Layer 3 of a small transformer language model trained on English Wikipedia (9 layers, counted from 0, width 64).
A neuron's activation on a vector x is squared ReLU(weights . x), where the dot is the dot product.
The model reads these tokens: " of" " its" " release" "," " earning" " a" " total" " of" " $8" "71" " million" " worldwide" " by"

The vector x that enters this layer's MLP at each token. A number n stands for (n - 128) times 0.033.
0 " of": 121, 123, 141, 108, 146, 136, 89, 116, 150, 84, 150, 137, 47, 123, 124, 122, 119, 155, 135, 143, 122, 183, 144, 191, 170, 159, 119, 182, 158, 128, 148, 100, 121, 160, 106, 96, 126, 76, 122, 178, 67, 100, 157, 136, 111, 208, 107, 138, 123, 46, 139, 122, 131, 114, 119, 123, 103, 161, 111, 115, 129, 144, 118, 113
1 " its": 120, 150, 157, 122, 129, 141, 107, 123, 133, 63, 121, 113, 28, 101, 105, 111, 147, 102, 119, 72, 124, 124, 131, 154, 156, 143, 118, 144, 79, 177, 154, 143, 117, 168, 151, 109, 97, 108, 136, 158, 89, 159, 143, 81, 150, 195, 128, 125, 136, 81, 161, 107, 123, 134, 179, 124, 156, 194, 128, 132, 117, 163, 130, 104
2 " release": 139, 140, 115, 131, 113, 87, 112, 120, 153, 75, 113, 124, 72, 122, 169, 156, 145, 117, 153, 148, 114, 130, 108, 114, 115, 130, 88, 104, 142, 144, 105, 134, 111, 123, 139, 126, 95, 126, 99, 177, 103, 133, 131, 103, 137, 248, 111, 111, 167, 90, 142, 116, 119, 177, 111, 123, 137, 236, 131, 116, 102, 143, 159, 117
3 ",": 101, 116, 117, 132, 109, 135, 136, 147, 118, 130, 81, 134, 113, 121, 122, 115, 148, 46, 144, 144, 128, 149, 140, 132, 130, 144, 103, 135, 125, 89, 117, 145, 138, 129, 111, 138, 101, 32, 95, 223, 77, 140, 141, 134, 143, 197, 145, 105, 131, 111, 168, 134, 131, 141, 126, 133, 91, 220, 146, 151, 135, 128, 142, 108
4 " earning": 156, 67, 107, 157, 95, 104, 148, 142, 149, 97, 147, 149, 108, 160, 150, 147, 170, 95, 133, 94, 140, 173, 160, 137, 112, 126, 128, 157, 116, 145, 101, 111, 144, 85, 107, 118, 141, 102, 85, 133, 124, 144, 137, 137, 95, 229, 34, 153, 128, 85, 116, 141, 111, 146, 129, 138, 145, 191, 98, 117, 133, 122, 93, 148
5 " a": 145, 97, 130, 116, 122, 124, 102, 132, 106, 71, 77, 151, 51, 143, 151, 65, 150, 71, 121, 132, 132, 159, 131, 87, 144, 132, 89, 151, 127, 188, 166, 147, 93, 107, 145, 101, 145, 134, 113, 157, 102, 134, 150, 101, 160, 176, 83, 124, 141, 112, 182, 163, 152, 118, 175, 129, 178, 161, 87, 128, 126, 114, 152, 138
6 " total": 170, 131, 98, 151, 102, 114, 123, 135, 145, 137, 129, 131, 51, 165, 146, 121, 102, 116, 133, 111, 122, 177, 128, 119, 105, 122, 121, 146, 147, 183, 122, 143, 120, 115, 128, 129, 94, 39, 130, 126, 135, 118, 88, 117, 139, 221, 31, 165, 137, 145, 124, 143, 109, 155, 118, 128, 157, 189, 125, 130, 109, 137, 143, 104
7 " of": 152, 123, 104, 92, 146, 131, 92, 123, 112, 125, 111, 143, 106, 142, 143, 132, 114, 136, 130, 122, 128, 201, 158, 205, 162, 132, 98, 172, 183, 169, 142, 67, 136, 123, 100, 97, 107, 46, 132, 113, 41, 127, 131, 120, 89, 191, 117, 132, 142, 91, 128, 121, 131, 144, 129, 120, 123, 172, 129, 105, 139, 149, 137, 131
8 " $8": 131, 116, 125, 178, 115, 120, 102, 126, 136, 106, 127, 115, 53, 118, 146, 141, 186, 105, 119, 126, 118, 176, 151, 104, 114, 123, 102, 150, 145, 100, 169, 151, 100, 135, 127, 132, 102, 60, 141, 115, 118, 161, 135, 135, 141, 188, 58, 149, 169, 89, 141, 153, 155, 94, 109, 107, 193, 160, 103, 157, 80, 103, 180, 110
9 "71": 125, 153, 146, 147, 100, 103, 117, 132, 144, 79, 113, 160, 127, 136, 171, 150, 171, 94, 133, 135, 131, 113, 181, 83, 142, 117, 95, 131, 127, 162, 118, 92, 139, 118, 105, 115, 113, 56, 126, 132, 77, 130, 124, 142, 122, 185, 119, 176, 135, 158, 150, 133, 123, 125, 124, 76, 143, 156, 112, 144, 59, 90, 232, 125
10 " million": 132, 112, 126, 169, 95, 109, 135, 195, 174, 79, 145, 112, 80, 113, 149, 150, 165, 103, 129, 130, 69, 181, 159, 92, 130, 129, 103, 127, 107, 106, 111, 107, 145, 128, 124, 114, 94, 104, 71, 139, 110, 126, 115, 149, 116, 219, 129, 146, 158, 115, 113, 147, 142, 149, 131, 106, 179, 194, 102, 120, 95, 96, 168, 125
11 " worldwide": 116, 171, 125, 174, 123, 109, 92, 135, 149, 132, 114, 103, 65, 130, 129, 129, 176, 104, 143, 136, 106, 183, 114, 107, 153, 142, 82, 156, 131, 142, 136, 97, 128, 106, 143, 130, 73, 96, 82, 149, 85, 165, 130, 138, 152, 226, 98, 145, 166, 108, 175, 142, 107, 112, 81, 112, 160, 171, 136, 116, 91, 140, 132, 92
12 " by": 91, 114, 134, 116, 129, 94, 103, 123, 102, 131, 104, 112, 77, 149, 183, 148, 120, 159, 117, 118, 104, 202, 144, 184, 140, 121, 105, 180, 124, 128, 162, 107, 104, 93, 93, 120, 133, 119, 62, 165, 72, 145, 119, 148, 149, 218, 104, 139, 115, 81, 164, 94, 143, 123, 110, 143, 111, 153, 113, 133, 156, 134, 169, 144

Each question shows the input weights of one neuron of the MLP. A number n stands for (n - 128) times 0.0073.

n99: 153, 161, 124, 125, 84, 121, 105, 124, 134, 165, 168, 84, 123, 129, 144, 143, 107, 150, 162, 154, 120, 94, 98, 160, 121, 118, 134, 117, 131, 110, 158, 118, 114, 126, 168, 182, 61, 178, 137, 112, 140, 75, 168, 84, 165, 125, 132, 107, 101, 132, 98, 168, 102, 121, 137, 137, 143, 121, 122, 99, 131, 109, 153, 91
Which token does this neuron like most? 2 " release"

n279: 124, 97, 163, 197, 136, 142, 100, 120, 127, 133, 91, 161, 149, 120, 129, 124, 103, 156, 126, 82, 139, 122, 166, 138, 174, 162, 156, 139, 90, 101, 146, 119, 153, 86, 132, 134, 159, 137, 123, 135, 102, 101, 139, 126, 151, 127, 119, 105, 147, 112, 70, 119, 138, 122, 118, 156, 112, 75, 75, 140, 175, 99, 101, 132
On which token does it fire most, and how strongly? 12 " by", at about 1.2

n36: 146, 130, 154, 122, 115, 125, 120, 136, 152, 142, 140, 120, 131, 122, 158, 128, 117, 137, 168, 142, 74, 109, 128, 106, 158, 130, 137, 139, 146, 131, 126, 93, 144, 115, 167, 146, 110, 167, 109, 144, 178, 89, 159, 152, 147, 130, 97, 137, 125, 138, 124, 109, 88, 150, 109, 148, 139, 109, 109, 98, 104, 114, 98, 69
Its three highest activations, in order, are on tokens 11 " worldwide", 10 " million", 2 " release"

n381: 157, 103, 142, 126, 108, 134, 95, 169, 144, 164, 90, 112, 135, 133, 153, 99, 161, 126, 112, 104, 149, 94, 125, 89, 150, 117, 142, 118, 126, 130, 154, 152, 140, 135, 145, 123, 132, 166, 150, 131, 124, 94, 158, 147, 159, 143, 89, 71, 152, 141, 147, 113, 148, 156, 138, 151, 86, 109, 146, 147, 171, 126, 111, 127
Which token does this neuron like most? 5 " a"

n60: 134, 113, 137, 121, 126, 123, 103, 107, 132, 126, 126, 110, 133, 124, 115, 97, 122, 151, 143, 144, 126, 137, 112, 131, 141, 112, 154, 141, 153, 131, 148, 121, 149, 153, 129, 125, 152, 141, 158, 120, 129, 130, 136, 127, 132, 118, 143, 111, 120, 112, 115, 111, 120, 132, 142, 152, 122, 127, 140, 132, 141, 122, 115, 107
On which two tokens does it fire most, strongest first? 0 " of", 7 " of"

n240: 135, 130, 136, 114, 147, 113, 154, 130, 114, 132, 155, 117, 149, 127, 149, 117, 67, 185, 120, 156, 124, 134, 93, 143, 111, 154, 146, 164, 96, 136, 153, 100, 108, 128, 150, 124, 145, 135, 132, 134, 131, 121, 146, 79, 187, 110, 82, 110, 106, 129, 79, 122, 111, 103, 134, 133, 136, 111, 115, 144, 167, 111, 113, 87
Which token does this neuron like most? 12 " by"

n56: 131, 138, 153, 135, 162, 115, 116, 139, 173, 127, 133, 139, 122, 132, 110, 88, 99, 118, 87, 153, 151, 135, 190, 125, 116, 189, 110, 144, 111, 106, 99, 105, 153, 174, 175, 105, 157, 157, 125, 119, 148, 81, 125, 137, 119, 99, 164, 129, 111, 155, 94, 111, 117, 117, 92, 161, 83, 119, 124, 148, 161, 134, 87, 138
Which token does this neuron like most? 0 " of"

n11: 154, 133, 94, 78, 151, 104, 141, 70, 164, 143, 59, 107, 139, 93, 146, 143, 103, 166, 161, 174, 123, 94, 138, 121, 152, 114, 145, 79, 111, 138, 148, 115, 107, 126, 159, 169, 106, 146, 109, 100, 139, 146, 162, 143, 142, 136, 117, 138, 146, 110, 125, 93, 106, 145, 119, 143, 133, 143, 88, 113, 156, 114, 138, 118
Which token does this neuron like most? 2 " release"

n126: 171, 124, 136, 123, 132, 146, 129, 146, 139, 161, 126, 123, 138, 129, 113, 108, 124, 100, 81, 113, 141, 165, 141, 135, 98, 99, 101, 113, 113, 123, 92, 108, 103, 111, 154, 137, 134, 143, 126, 147, 132, 111, 112, 120, 128, 111, 144, 137, 120, 111, 113, 147, 119, 112, 136, 161, 97, 128, 125, 161, 186, 130, 127, 128
Which token does this neuron like most? 3 ","

n34: 147, 129, 118, 115, 90, 111, 156, 104, 166, 120, 120, 112, 162, 166, 134, 148, 129, 203, 104, 110, 158, 113, 91, 124, 157, 118, 125, 119, 143, 114, 104, 112, 145, 149, 119, 124, 92, 157, 102, 116, 129, 100, 105, 143, 161, 143, 109, 85, 145, 138, 98, 136, 92, 136, 155, 174, 95, 125, 114, 168, 174, 103, 122, 100
Which token does this neuron like most? 2 " release"

n92: 100, 147, 150, 136, 110, 126, 125, 133, 127, 135, 82, 107, 207, 153, 115, 118, 148, 144, 123, 96, 98, 132, 154, 126, 134, 108, 140, 141, 85, 96, 119, 140, 140, 106, 142, 117, 127, 117, 137, 90, 179, 161, 187, 140, 131, 139, 131, 102, 155, 147, 104, 155, 114, 144, 145, 111, 128, 112, 106, 141, 117, 109, 133, 98
Which token does this neuron like most? 9 "71"

n328: 122, 131, 115, 118, 136, 115, 159, 52, 116, 181, 109, 171, 126, 132, 173, 86, 108, 182, 191, 118, 158, 64, 128, 106, 103, 110, 109, 135, 138, 148, 139, 104, 128, 126, 190, 151, 103, 139, 146, 119, 157, 126, 102, 115, 168, 132, 112, 138, 169, 106, 125, 121, 118, 180, 125, 148, 136, 103, 120, 134, 159, 132, 108, 129
On which two tokens does it fire most, strongest first? 6 " total", 2 " release"

n260: 130, 83, 127, 163, 124, 99, 105, 109, 167, 137, 72, 106, 144, 131, 132, 147, 117, 177, 93, 99, 133, 122, 125, 101, 149, 147, 153, 112, 126, 90, 105, 138, 134, 161, 140, 154, 113, 160, 155, 130, 117, 157, 107, 108, 136, 136, 114, 102, 128, 113, 89, 136, 117, 107, 126, 198, 121, 137, 117, 99, 151, 132, 113, 106
Which token does this neuron like most? 2 " release"

n243: 126, 102, 107, 124, 143, 112, 154, 72, 117, 130, 85, 103, 156, 110, 126, 146, 158, 142, 146, 117, 138, 117, 128, 107, 108, 143, 138, 98, 103, 116, 153, 98, 110, 110, 122, 161, 68, 148, 107, 125, 146, 134, 91, 128, 168, 132, 189, 158, 124, 89, 116, 137, 102, 163, 127, 138, 100, 117, 146, 157, 130, 118, 135, 149
Its three highest activations, in order, are on tokens 2 " release", 3 ",", 12 " by"

n90: 178, 105, 121, 114, 128, 126, 96, 103, 92, 152, 127, 137, 163, 81, 127, 141, 139, 156, 150, 120, 141, 107, 163, 117, 168, 138, 132, 182, 108, 149, 111, 109, 120, 124, 131, 146, 156, 137, 135, 135, 109, 164, 98, 132, 125, 148, 125, 101, 103, 128, 107, 134, 140, 129, 119, 131, 109, 106, 84, 101, 143, 129, 130, 152
Its three highest activations, in order, are on tokens 7 " of", 12 " by", 4 " earning"

n199: 136, 100, 149, 169, 96, 137, 114, 139, 144, 145, 139, 133, 147, 120, 158, 125, 129, 166, 109, 136, 123, 129, 115, 123, 116, 155, 113, 170, 127, 109, 102, 144, 135, 97, 130, 131, 89, 137, 109, 134, 171, 156, 140, 164, 139, 144, 106, 107, 106, 109, 106, 106, 110, 128, 132, 162, 74, 126, 129, 142, 113, 121, 117, 84
Its three highest activations, in order, are on tokens 4 " earning", 12 " by", 11 " worldwide"

n7: 107, 139, 182, 126, 160, 137, 111, 153, 137, 123, 134, 166, 145, 114, 134, 107, 134, 150, 150, 153, 88, 139, 157, 67, 159, 121, 105, 99, 114, 112, 155, 114, 121, 96, 171, 156, 109, 138, 102, 125, 149, 120, 173, 172, 150, 122, 120, 136, 138, 84, 110, 126, 123, 124, 128, 132, 107, 126, 145, 135, 127, 133, 124, 116
On which token does it fire most, and how strongly? 11 " worldwide", at about 2.2

n322: 153, 154, 156, 154, 160, 73, 121, 162, 156, 148, 102, 125, 176, 128, 132, 126, 149, 152, 87, 162, 117, 163, 147, 78, 142, 117, 143, 149, 131, 119, 125, 138, 76, 101, 168, 102, 106, 145, 117, 137, 138, 89, 141, 119, 151, 124, 144, 67, 150, 103, 120, 145, 58, 103, 148, 119, 102, 67, 96, 132, 161, 146, 134, 77
On which token does it fire most, and how strongly? 11 " worldwide", at about 0.41

n319: 192, 123, 109, 116, 142, 129, 103, 103, 168, 139, 126, 116, 150, 111, 149, 142, 133, 133, 105, 82, 134, 90, 86, 108, 149, 127, 125, 138, 115, 107, 103, 129, 141, 143, 134, 148, 142, 169, 138, 117, 154, 94, 88, 119, 106, 135, 115, 111, 147, 148, 80, 173, 119, 154, 151, 139, 141, 134, 145, 125, 122, 155, 122, 125
On which two tokens does it fire most, strongest first? 2 " release", 6 " total"

n236: 131, 109, 139, 136, 82, 137, 121, 124, 164, 163, 123, 78, 138, 103, 192, 125, 128, 142, 133, 124, 107, 120, 117, 137, 115, 93, 125, 130, 113, 124, 135, 134, 101, 135, 155, 186, 142, 138, 120, 113, 172, 105, 104, 145, 161, 148, 158, 125, 145, 163, 133, 106, 133, 68, 124, 138, 99, 121, 97, 149, 109, 141, 136, 116
On which two tokens does it fire most, strongest first? 12 " by", 8 " $8"

n62: 161, 142, 90, 154, 164, 120, 121, 136, 173, 119, 141, 99, 161, 119, 133, 144, 150, 147, 141, 138, 120, 143, 138, 141, 125, 145, 116, 125, 93, 128, 114, 154, 135, 141, 178, 125, 106, 143, 111, 124, 151, 129, 117, 104, 142, 103, 140, 94, 127, 132, 104, 128, 135, 119, 142, 115, 102, 125, 104, 105, 129, 86, 102, 145
Which token does this neuron like most? 10 " million"

n98: 134, 100, 115, 152, 121, 105, 106, 149, 137, 151, 144, 121, 149, 120, 109, 128, 129, 169, 143, 136, 144, 131, 129, 104, 121, 178, 99, 124, 127, 116, 120, 113, 132, 103, 148, 124, 109, 125, 118, 134, 166, 144, 127, 133, 155, 131, 136, 124, 115, 90, 91, 101, 130, 148, 98, 146, 69, 124, 121, 165, 143, 163, 130, 128
Its three highest activations, in order, are on tokens 12 " by", 2 " release", 4 " earning"

n57: 162, 137, 142, 148, 108, 118, 111, 131, 114, 143, 115, 136, 134, 120, 134, 160, 139, 131, 124, 139, 135, 144, 119, 113, 125, 195, 131, 139, 89, 85, 151, 102, 115, 132, 167, 169, 72, 159, 109, 129, 164, 140, 127, 145, 153, 117, 110, 142, 139, 130, 73, 113, 123, 162, 102, 140, 124, 110, 92, 140, 150, 125, 127, 109
Its three highest activations, in order, are on tokens 11 " worldwide", 10 " million", 8 " $8"

n262: 138, 89, 122, 161, 96, 140, 126, 145, 120, 116, 115, 107, 146, 83, 159, 137, 130, 159, 169, 92, 144, 109, 142, 108, 144, 143, 150, 92, 109, 149, 122, 103, 150, 148, 132, 100, 122, 148, 165, 83, 111, 140, 93, 151, 149, 118, 112, 116, 107, 85, 124, 177, 125, 115, 139, 145, 124, 139, 127, 134, 106, 158, 114, 111
Its three highest activations, in order, are on tokens 4 " earning", 1 " its", 10 " million"

n355: 197, 169, 125, 136, 114, 90, 159, 124, 142, 186, 103, 110, 160, 117, 88, 101, 169, 151, 166, 107, 128, 81, 73, 129, 180, 145, 125, 108, 141, 123, 139, 117, 135, 121, 138, 161, 116, 139, 88, 100, 132, 84, 163, 136, 126, 132, 141, 140, 137, 82, 101, 150, 104, 130, 153, 159, 133, 112, 140, 84, 150, 102, 125, 111
Which token does this neuron like most? 11 " worldwide"

n178: 99, 164, 94, 133, 138, 110, 137, 138, 76, 145, 93, 167, 164, 112, 154, 110, 110, 162, 146, 109, 136, 82, 98, 135, 150, 135, 106, 144, 136, 131, 140, 106, 125, 82, 112, 134, 126, 165, 118, 115, 110, 162, 107, 124, 119, 112, 96, 127, 148, 121, 104, 138, 125, 150, 168, 137, 79, 139, 124, 132, 159, 164, 117, 123
Which token does this neuron like most? 12 " by"

n72: 174, 151, 144, 141, 166, 92, 105, 89, 139, 128, 102, 85, 154, 94, 141, 141, 148, 142, 103, 95, 155, 109, 164, 88, 106, 159, 135, 139, 106, 125, 109, 115, 125, 145, 123, 112, 151, 135, 177, 73, 124, 125, 170, 113, 156, 132, 168, 129, 145, 112, 116, 120, 127, 151, 163, 121, 96, 127, 157, 117, 128, 127, 136, 103
On which two tokens does it fire most, strongest first? 1 " its", 9 "71"

n212: 157, 159, 154, 117, 134, 111, 113, 127, 131, 114, 115, 107, 158, 93, 121, 143, 142, 141, 173, 128, 146, 156, 128, 69, 183, 170, 138, 138, 122, 122, 143, 141, 109, 98, 150, 122, 89, 142, 132, 120, 111, 120, 106, 113, 139, 118, 131, 164, 122, 109, 124, 155, 147, 143, 125, 111, 81, 114, 119, 140, 143, 135, 109, 93
On which token does it fire most, and how strongly? 11 " worldwide", at about 1.9

n324: 152, 151, 124, 178, 156, 142, 120, 113, 133, 153, 93, 98, 132, 98, 138, 152, 156, 169, 135, 100, 111, 85, 145, 75, 90, 111, 152, 85, 132, 147, 124, 134, 119, 122, 149, 128, 96, 172, 149, 121, 109, 134, 150, 151, 117, 132, 147, 93, 120, 84, 135, 110, 146, 117, 109, 135, 102, 125, 111, 103, 114, 125, 117, 118
Which token does this neuron like most? 2 " release"

n374: 150, 108, 113, 141, 120, 102, 113, 97, 135, 151, 155, 147, 151, 124, 170, 140, 141, 126, 122, 110, 120, 96, 121, 124, 106, 159, 104, 119, 151, 152, 121, 127, 143, 104, 155, 112, 176, 133, 130, 83, 125, 114, 107, 153, 134, 120, 179, 119, 106, 136, 105, 146, 119, 135, 133, 98, 102, 122, 138, 132, 155, 180, 148, 96
Which token does this neuron like most? 9 "71"

n350: 170, 144, 127, 145, 151, 138, 125, 127, 119, 154, 140, 132, 154, 69, 175, 168, 90, 176, 98, 126, 121, 115, 131, 89, 130, 132, 141, 117, 155, 123, 85, 136, 126, 124, 169, 121, 103, 109, 136, 112, 125, 148, 131, 113, 119, 142, 116, 115, 144, 148, 97, 133, 117, 163, 118, 109, 107, 130, 94, 135, 105, 91, 123, 81
Which token does this neuron like most? 6 " total"

n182: 160, 152, 124, 137, 154, 144, 111, 104, 168, 219, 94, 74, 155, 89, 161, 118, 100, 128, 103, 173, 104, 115, 178, 112, 150, 117, 126, 142, 134, 95, 134, 97, 82, 95, 108, 155, 130, 129, 132, 105, 112, 71, 168, 117, 117, 140, 160, 193, 160, 119, 88, 142, 143, 128, 162, 198, 127, 108, 122, 91, 170, 105, 81, 116
Which token does this neuron like most? 7 " of"